Layer 2 of a small transformer language model trained on English Wikipedia (15 layers, counted from 0, width 96).
Take only the direct path to the model's output, skipping the later layers: a vector added to the residual stream pushes a token's score in proportion to its dot product with that token's output vector.

Output vectors of the tokens that the questions are about. A number n stands for (n - 500) times 0.0033.
" household": 506 363 662 516 760 474 615 688 385 480 402 524 619 685 562 696 435 647 398 528 323 541 364 486 611 455 783 507 544 440 352 237 446 514 334 343 364 610 331 552 462 323 653 465 517 269 468 601 622 727 392 195 350 373 211 335 268 524 591 600 699 602 472 543 594 639 553 392 608 359 568 710 509 449 544 417 563 537 323 183 496 568 486 569 433 189 422 700 730 629 629 595 515 619 665 465
"asketball": 538 442 658 659 442 548 275 421 341 684 529 733 485 810 372 507 289 512 242 484 231 548 424 468 552 619 476 495 312 459 455 349 399 514 385 413 573 628 218 407 616 500 394 452 571 609 586 508 687 689 415 415 642 144 453 433 374 311 661 542 485 361 620 644 631 619 529 594 337 485 552 623 460 515 509 486 793 572 663 486 465 873 583 411 518 346 492 534 683 461 431 392 424 602 557 368
" examp": 347 233 502 502 729 83 524 549 562 542 563 469 505 538 443 673 395 557 346 350 591 587 503 296 706 424 477 691 482 604 642 492 394 376 376 405 575 666 483 534 352 336 378 497 361 720 385 599 625 675 172 602 602 433 419 415 350 600 242 555 562 533 600 468 544 459 435 442 536 513 619 662 573 210 531 489 552 533 609 338 466 599 363 530 480 501 325 720 525 633 734 666 613 693 345 564
"”": 301 625 348 477 710 152 599 746 592 717 630 688 271 889 386 867 285 435 520 325 634 557 509 429 608 625 531 516 277 660 603 599 415 484 312 440 451 593 426 261 486 618 445 571 560 519 445 643 804 563 267 543 586 269 349 427 335 419 389 755 466 515 468 456 506 745 521 225 284 404 415 372 391 373 491 370 569 497 503 564 720 642 517 465 442 573 501 622 364 408 631 615 409 817 573 84
"ican": 519 354 679 561 631 300 643 814 355 466 801 534 505 623 502 568 243 384 616 598 464 545 275 252 494 637 396 395 213 581 403 316 497 435 475 498 302 793 464 365 621 461 313 372 482 463 302 263 512 526 446 155 480 187 305 696 550 493 524 507 623 570 509 652 936 669 504 540 425 431 709 494 542 537 516 564 626 524 444 661 581 829 353 537 522 514 590 516 664 503 592 509 367 525 236 533
"ates:": 284 360 464 732 541 301 600 391 548 384 620 753 558 600 333 545 297 332 482 266 672 664 384 354 554 539 450 418 216 473 456 488 519 638 463 396 460 589 321 485 454 528 605 521 482 297 428 573 768 569 422 232 819 339 177 329 514 462 609 553 742 584 569 671 558 384 533 105 602 565 773 395 306 643 541 640 498 644 566 760 768 528 480 481 366 332 720 560 801 196 572 451 346 643 594 470
" County,": 313 461 674 491 428 538 423 698 468 577 566 396 385 541 635 855 282 628 405 479 391 719 431 467 539 521 619 533 458 409 483 321 583 550 468 441 300 728 376 543 490 702 729 362 421 322 481 605 194 592 305 509 734 453 493 486 444 601 508 568 570 597 602 538 477 632 436 452 392 513 443 499 417 314 502 577 612 404 383 283 373 511 575 645 531 276 379 572 699 524 544 505 505 586 553 458
" Succeeded": 539 336 500 629 690 510 345 510 419 432 585 619 383 646 587 977 403 505 612 541 462 728 167 515 815 530 660 458 53 272 743 505 162 601 524 270 437 705 511 409 408 454 676 469 412 735 561 783 350 642 359 510 820 139 502 444 410 544 686 717 548 557 544 586 713 753 90 224 244 804 676 411 382 236 559 412 441 233 291 589 571 536 432 587 51 255 674 369 439 396 765 525 688 734 437 331
"itional": 587 245 602 502 364 355 726 585 682 504 530 676 571 738 478 755 190 442 272 529 388 505 258 625 618 353 476 620 403 427 587 238 481 534 527 479 598 495 383 504 757 432 569 622 511 545 444 507 590 536 632 478 383 602 512 243 325 418 418 439 539 527 489 663 746 385 626 425 530 724 537 344 586 480 529 579 556 194 328 736 579 644 328 452 147 330 636 708 538 618 614 538 370 479 319 382
"s==": 673 563 435 509 639 364 592 526 514 760 622 564 558 591 376 877 194 545 226 388 640 669 358 474 771 312 759 613 295 406 639 357 454 470 482 429 366 501 179 529 396 604 643 412 590 755 699 889 825 548 250 276 212 286 495 273 290 417 498 413 349 420 358 596 556 538 174 289 599 661 606 663 256 328 544 485 837 561 664 484 517 719 590 595 573 541 315 464 577 478 564 427 464 551 378 283

Output weights of attention head 2. The head adds the sum of these rows, row i times number i of z. A number n stands for (n - 500) times 0.00086.
o0: 534 429 452 354 571 375 501 434 561 514 550 327 495 455 537 649 447 458 310 614 533 631 387 564 769 420 495 421 257 559 627 447 485 511 483 454 462 573 493 610 632 559 365 620 507 536 623 551 755 519 373 461 597 495 493 462 536 566 545 498 699 627 305 363 479 531 535 561 424 581 669 539 385 484 382 532 490 449 531 567 560 558 657 580 426 495 549 222 399 377 592 367 455 639 399 611
o1: 571 520 534 357 580 409 411 573 570 597 443 493 478 582 379 742 460 518 294 376 701 512 454 499 678 476 526 405 275 586 724 472 781 655 381 393 364 577 401 620 476 682 409 459 380 543 545 499 604 560 442 437 469 533 544 253 354 491 408 276 425 565 535 268 442 584 584 550 474 529 607 646 444 435 369 677 469 563 542 589 643 557 453 590 550 479 503 314 622 454 630 439 500 627 413 423
o2: 581 512 563 456 459 920 305 326 580 624 610 508 361 576 296 391 605 428 390 569 397 611 370 387 366 535 360 496 591 568 429 390 499 335 439 696 695 434 429 469 448 544 463 473 486 474 601 521 560 490 519 579 326 611 550 637 534 349 439 485 640 455 421 787 619 545 576 541 524 540 560 400 413 508 301 489 515 449 640 684 542 700 427 412 618 476 466 563 468 241 412 385 469 407 440 449
o3: 417 489 329 703 489 571 490 433 578 483 480 521 431 404 483 256 524 422 551 613 488 589 459 545 465 459 626 587 674 412 362 450 213 427 576 451 522 518 514 490 444 511 505 528 473 477 570 495 552 388 669 546 503 587 531 597 557 344 424 621 540 382 477 796 470 527 521 410 456 514 495 535 450 669 631 486 580 426 571 467 482 452 522 411 427 569 531 489 446 473 534 474 478 372 477 539
o4: 320 615 570 331 350 395 532 646 369 421 468 348 671 782 452 728 511 566 651 440 411 405 644 619 500 383 363 401 420 606 613 524 610 551 545 413 392 473 463 553 658 360 607 466 543 496 563 584 506 498 519 557 489 327 478 363 287 557 523 512 453 594 402 27 417 476 585 571 415 376 656 531 580 562 597 419 419 606 495 519 486 474 724 459 557 583 520 517 564 571 331 489 432 549 498 486
o5: 500 683 537 430 428 491 687 599 566 461 401 564 539 430 580 342 604 505 662 523 629 433 469 549 604 627 429 570 501 335 407 539 459 481 660 394 421 592 418 603 487 432 450 285 370 320 393 423 329 564 348 590 543 417 341 623 511 424 580 432 539 414 591 535 327 390 479 236 539 490 577 517 574 459 579 493 517 586 442 411 469 501 459 521 361 632 461 461 398 512 590 570 624 370 479 697
o6: 419 599 584 517 434 349 488 528 441 439 520 448 507 544 581 543 557 579 604 312 537 536 501 503 628 409 585 445 617 413 654 496 740 639 500 370 374 443 505 672 500 477 489 493 444 693 473 444 382 592 404 508 607 455 411 302 472 539 388 453 275 581 445 376 375 453 386 529 425 412 584 607 677 475 741 619 501 534 634 517 452 553 623 377 627 550 563 286 672 485 544 469 386 551 548 456
o7: 558 558 575 669 586 664 517 363 363 418 386 561 521 534 559 378 391 446 492 367 576 546 623 400 193 467 610 369 793 478 432 466 554 502 542 499 322 565 534 504 441 621 513 337 476 463 395 558 275 570 472 428 557 567 628 348 543 449 529 454 505 626 526 612 399 695 546 351 492 332 432 415 423 716 522 533 558 496 473 400 375 520 731 530 508 318 546 522 544 660 567 539 464 515 494 352
o8: 476 466 489 549 579 334 458 398 578 512 511 527 661 362 403 574 502 502 386 517 577 457 506 478 804 418 431 407 346 401 654 556 715 677 487 496 482 580 515 535 690 659 402 534 555 532 489 522 579 504 414 519 499 311 550 452 665 684 523 303 340 675 408 405 666 477 436 509 472 539 436 413 417 422 489 580 507 434 616 525 540 389 377 571 609 401 496 479 557 299 428 510 553 559 508 473
o9: 487 326 511 549 391 460 589 534 581 520 517 346 436 406 619 478 527 491 561 587 379 519 409 575 587 575 612 642 312 501 585 374 408 455 493 448 534 395 659 300 523 467 633 652 479 495 472 581 458 528 464 615 553 392 394 544 544 479 534 714 542 526 417 319 430 460 439 631 380 531 599 407 593 424 509 320 348 457 421 518 533 494 717 519 423 543 464 399 421 660 451 504 451 511 536 668
o10: 463 524 484 378 460 294 742 708 376 541 523 370 496 468 572 525 361 451 636 498 545 459 470 594 613 406 552 556 459 514 554 404 577 453 384 334 351 595 423 501 522 507 317 632 541 506 536 546 528 563 609 510 706 500 234 434 567 464 533 621 443 541 540 291 450 440 513 451 570 418 524 572 487 501 457 358 533 496 415 380 569 490 580 613 406 515 462 604 530 755 614 559 486 533 448 648
o11: 517 412 546 787 513 656 440 340 475 545 527 593 445 564 550 319 523 492 624 572 417 543 506 375 314 531 573 473 697 448 351 537 285 395 473 586 553 468 548 446 478 540 586 377 644 506 406 578 431 405 517 534 510 493 630 702 634 592 514 555 557 433 453 729 572 521 408 451 399 533 278 360 526 539 579 472 454 468 441 437 354 500 527 470 553 376 522 577 459 545 464 463 439 397 526 515
o12: 510 607 440 698 456 623 447 365 589 417 609 598 450 306 436 251 603 480 523 562 459 676 398 533 388 393 454 510 688 461 512 565 491 454 601 464 567 438 558 581 484 446 419 544 518 526 534 532 529 435 536 498 561 466 442 557 585 454 414 449 546 497 499 868 489 343 508 424 511 499 409 472 402 588 537 547 591 419 623 349 437 457 381 359 478 593 515 605 444 209 397 569 648 443 593 388
o13: 624 480 568 449 567 478 664 495 454 459 638 508 423 430 532 504 420 450 352 395 478 496 525 514 532 450 474 439 502 393 554 389 685 527 410 589 507 674 439 488 520 540 195 556 358 559 306 525 537 593 331 455 513 511 514 505 484 476 713 623 513 491 513 510 653 682 446 468 624 280 479 486 507 472 311 265 543 510 537 364 585 441 605 634 512 386 396 661 509 720 509 528 586 620 430 646
o14: 595 434 480 348 414 546 504 527 618 551 499 564 644 550 455 674 536 522 376 550 499 365 622 523 411 477 356 507 316 689 645 440 672 588 543 557 535 381 487 344 452 490 427 364 504 476 490 456 445 574 437 501 428 461 585 443 405 558 601 459 506 570 505 288 523 527 585 644 530 540 516 501 585 374 465 512 439 522 379 552 554 578 632 492 533 528 488 459 466 359 461 568 526 593 553 400
o15: 451 484 564 434 555 630 430 470 535 526 470 595 363 470 453 339 531 444 494 549 652 565 358 355 541 520 491 617 588 627 321 529 197 438 570 491 615 721 418 575 494 589 485 640 655 473 538 474 593 500 519 489 503 560 438 488 666 442 401 525 570 580 665 624 568 496 646 398 479 631 413 418 156 517 488 621 577 442 590 545 495 568 188 492 385 519 573 459 612 271 423 504 544 404 445 445
o16: 512 484 432 371 490 212 602 654 546 536 514 523 439 480 582 738 384 504 508 374 696 415 507 560 792 497 501 549 286 471 665 546 559 580 371 330 356 611 525 487 464 503 425 538 473 549 358 456 534 519 464 503 541 505 312 402 492 617 592 484 453 534 593 291 375 408 546 453 528 485 581 596 438 361 449 484 486 580 417 362 591 553 440 558 522 553 541 324 519 625 514 563 574 595 543 548
o17: 443 554 445 664 421 612 518 375 463 476 449 532 529 341 525 220 721 464 642 601 483 578 528 558 297 449 501 635 938 370 190 622 321 369 710 641 584 435 560 514 387 378 472 496 519 451 502 456 410 489 649 497 457 606 489 695 588 340 431 480 597 374 508 777 438 504 482 459 527 551 421 512 541 636 512 502 502 471 536 492 421 332 415 396 444 540 530 585 350 431 498 484 466 349 519 506
o18: 532 603 492 578 466 695 436 255 502 585 392 478 631 449 520 338 573 523 569 607 421 539 505 434 427 410 474 535 632 461 454 532 459 317 554 627 568 366 538 545 502 452 595 494 571 481 687 508 552 330 613 572 290 553 554 593 584 473 385 330 570 417 534 731 529 382 582 389 568 629 360 447 559 623 496 540 516 431 517 571 477 513 437 331 566 470 514 668 452 283 527 469 459 434 599 501
o19: 619 298 385 388 635 425 575 580 543 632 553 342 255 525 497 575 375 376 346 682 392 600 434 415 552 630 621 442 180 687 487 344 446 321 398 520 567 518 531 359 544 603 639 637 556 460 632 543 639 513 471 399 647 509 544 539 503 545 598 556 656 601 407 447 574 562 610 632 430 578 440 483 529 395 289 457 453 473 271 724 559 598 659 588 467 324 393 471 421 811 532 514 382 565 526 637
o20: 450 412 659 426 487 647 435 516 406 516 396 623 612 638 530 565 636 556 496 390 450 290 678 431 513 670 392 446 415 432 387 539 428 520 456 728 590 494 402 402 607 389 615 293 559 467 322 417 363 581 400 482 665 246 691 627 661 690 679 583 443 497 685 533 568 646 418 383 492 436 458 430 289 172 499 551 582 543 430 516 509 639 357 577 617 447 535 576 602 490 291 412 535 553 482 531
o21: 507 486 484 714 519 618 503 449 496 467 567 647 449 414 630 317 553 486 669 548 380 498 559 445 333 591 497 535 684 328 301 601 288 447 544 618 565 451 619 414 420 452 568 320 605 406 263 462 320 438 483 514 470 612 572 718 635 577 600 641 470 377 553 833 478 493 375 431 545 452 239 394 528 596 557 460 473 471 407 376 403 530 482 461 507 460 522 637 440 574 432 553 504 393 521 524
o22: 498 461 529 315 607 300 564 647 417 493 548 356 390 550 483 602 425 546 456 440 561 475 504 521 650 476 557 457 375 616 613 516 720 546 500 367 410 542 454 591 539 535 461 617 416 511 450 515 517 536 432 431 617 514 447 352 399 505 536 476 523 614 525 223 418 419 634 567 482 470 536 544 544 383 403 469 511 537 452 491 584 543 521 591 536 512 518 478 591 640 520 528 507 666 498 471
o23: 488 510 336 398 538 272 715 646 527 438 639 435 430 401 571 577 418 467 488 478 584 603 328 602 834 504 577 490 236 552 656 365 640 551 369 387 430 481 419 470 493 485 459 607 490 544 557 536 646 488 445 423 605 529 321 374 525 681 601 544 542 583 389 286 436 310 504 509 473 460 615 739 505 412 449 452 531 477 398 547 492 646 516 571 483 478 511 348 438 605 622 561 443 598 448 652
o24: 525 469 416 490 525 245 640 554 521 557 555 478 429 440 535 654 431 440 378 550 511 517 430 521 720 487 518 434 306 467 608 423 500 481 389 429 396 626 454 538 568 613 399 602 481 515 371 504 468 552 395 470 611 480 439 439 579 606 697 541 533 549 484 371 546 605 352 472 508 463 451 465 473 399 348 417 489 526 445 498 601 527 610 621 487 362 450 448 594 677 604 566 502 672 555 580
o25: 454 508 399 682 529 585 548 393 567 399 536 555 421 361 485 208 587 513 519 521 426 620 434 588 322 517 562 594 809 371 287 550 351 358 619 604 659 482 540 430 368 416 488 512 514 454 547 460 540 505 633 468 379 531 531 602 559 378 393 480 506 308 553 813 538 503 486 395 507 533 348 457 515 583 546 551 618 442 525 503 480 452 368 398 435 565 511 677 436 406 457 507 545 378 531 450
o26: 545 543 361 478 618 467 546 661 567 514 531 530 299 589 402 476 282 527 486 527 538 644 443 581 497 463 684 511 438 564 564 502 415 537 504 333 417 580 506 616 438 624 513 572 458 513 514 568 471 413 468 385 480 656 516 493 446 492 601 491 558 509 474 427 378 570 505 506 485 465 545 610 522 581 530 484 485 459 468 508 415 495 587 561 570 466 511 371 511 443 594 483 426 533 375 309
o27: 555 468 616 304 475 377 488 563 456 510 476 520 570 533 417 737 449 534 380 404 685 437 526 447 661 459 448 392 292 595 631 498 853 670 478 480 433 559 489 555 586 651 414 528 470 531 461 576 515 622 349 441 500 430 504 365 408 598 557 369 428 627 471 97 545 554 540 570 467 512 636 538 402 366 372 564 371 515 520 636 626 471 459 562 485 508 474 382 599 442 556 480 495 615 468 473
o28: 451 553 355 700 499 655 490 369 605 437 513 592 424 409 515 182 724 486 579 522 486 572 405 513 297 446 531 583 823 363 264 547 316 362 648 559 650 382 573 511 394 401 456 461 512 508 555 426 529 389 616 456 388 554 554 669 555 394 423 489 529 347 511 808 496 502 484 450 527 492 341 494 588 696 577 527 589 455 580 490 395 445 392 368 518 558 510 639 404 380 442 484 507 367 453 460
o29: 488 485 561 443 293 459 510 678 384 480 410 569 526 322 666 540 675 569 677 345 477 330 565 543 603 476 509 525 638 281 510 582 305 510 477 584 469 459 498 398 465 410 407 541 392 596 271 505 260 539 428 496 616 366 380 701 560 418 670 647 351 449 468 472 406 462 434 534 416 416 609 416 595 449 472 452 339 605 553 390 427 470 650 491 370 669 485 327 517 636 532 651 513 494 608 700
o30: 515 438 461 359 638 518 319 643 485 576 299 378 489 639 622 776 419 481 410 437 374 500 593 501 376 508 594 503 422 614 677 498 430 421 418 489 435 475 582 439 574 521 652 532 356 602 552 465 554 396 534 472 328 548 667 369 310 516 368 451 609 459 527 287 536 505 681 649 539 576 506 411 573 424 360 493 381 602 244 482 561 443 525 576 546 420 515 481 419 860 408 455 459 611 610 516
o31: 555 440 554 334 468 304 512 551 470 559 413 525 419 647 452 693 462 573 365 488 648 417 560 415 618 529 502 382 343 579 586 496 636 489 429 554 488 618 449 481 593 632 459 485 526 447 368 507 427 557 455 444 593 443 545 463 608 587 656 397 540 550 462 268 575 569 474 593 445 525 512 454 410 376 327 490 347 528 455 557 601 483 527 586 575 410 468 413 569 599 474 525 494 689 492 458

Each question shows a token from some text and the vector z that the head gathered there. A number n stands for (n - 500) times 0.0053.

" place": 522 504 417 431 581 580 440 397 473 570 596 310 456 657 534 507 680 414 320 418 418 432 528 539 444 604 339 568 425 500 595 309
Pushed up most: " examp"

" and": 523 433 469 432 547 567 547 227 554 590 567 393 336 459 573 395 554 504 485 564 579 403 454 590 562 434 405 682 353 642 440 501
Pushed up most: " Succeeded"

"ing": 520 430 534 452 550 519 452 394 497 402 561 437 392 654 472 493 479 449 474 454 757 474 486 415 484 459 378 585 438 572 473 569
Pushed up most: "ican"

")": 521 444 588 430 550 424 446 355 488 474 501 483 436 583 547 497 424 445 503 534 750 442 476 440 453 520 363 557 488 502 485 585
Which three tokens does it push up most, strongest first? "asketball", "ican", "”"

" which": 602 398 474 513 565 567 456 320 630 629 584 313 445 727 476 555 449 460 297 577 509 347 495 466 516 576 319 671 415 526 449 345
Which three tokens does it push up most, strongest first? " examp", " Succeeded", "”"

"ar": 454 494 565 482 564 464 518 498 472 440 439 527 500 454 529 498 427 618 527 426 513 524 456 395 448 553 488 485 572 505 515 484
Which of these tokens does it push down most? " Succeeded"

"ang": 529 409 582 455 509 508 403 428 519 467 523 465 425 636 506 566 503 474 438 540 782 511 483 453 518 472 353 580 458 615 445 592
Pushed up most: "ican"

" record": 490 393 654 449 562 383 474 440 427 508 559 482 390 594 521 569 409 454 456 620 816 455 477 494 492 478 333 559 430 515 364 601
Which of these tokens does it push down most? "s=="

" (": 533 420 567 454 535 501 424 401 513 450 533 451 417 635 502 533 481 458 459 512 759 475 480 441 499 471 363 578 454 584 455 582
Which three tokens does it push up most, strongest first? "ican", "asketball", " Succeeded"

" L": 501 481 611 472 564 451 554 455 481 445 445 518 508 469 524 458 441 590 540 449 521 505 475 440 435 525 472 497 566 523 504 472
Which of these tokens does it push down most? " Succeeded"

"BC": 504 608 502 512 604 514 548 510 480 522 524 375 404 505 578 488 563 397 453 451 486 454 504 506 478 384 605 537 461 620 595 519
Which three tokens does it push up most, strongest first? "”", "s==", " examp"

" l": 536 539 591 511 512 477 404 517 505 451 481 514 536 554 412 600 452 484 530 548 499 419 484 450 570 487 532 540 506 468 516 561
Which of these tokens does it push down most? " examp"

" 4": 470 528 659 512 657 471 374 505 215 460 575 524 305 355 526 587 454 529 619 629 437 384 591 469 444 455 601 518 465 268 625 576
Pushed up most: "itional"

" only": 517 394 549 443 562 520 421 401 488 462 572 444 389 645 475 540 496 482 440 492 764 484 480 460 499 453 350 589 440 622 443 567
Which two tokens does it push up most, strongest first? "ican", " Succeeded"

"E": 546 507 485 571 459 511 489 486 507 490 571 471 543 479 439 556 501 626 481 528 412 461 523 568 547 581 532 485 585 486 429 504
Pushed up most: "ates:"

" guitar": 559 466 690 396 570 302 442 306 487 579 439 523 494 499 624 559 336 414 536 697 737 341 486 497 446 538 341 546 491 445 470 608
Which of these tokens does it push down most? " household"

"===": 497 604 548 500 581 477 543 607 489 480 518 484 415 610 514 479 469 453 417 511 476 433 545 429 517 424 530 680 450 520 493 587
Pushed up most: "”"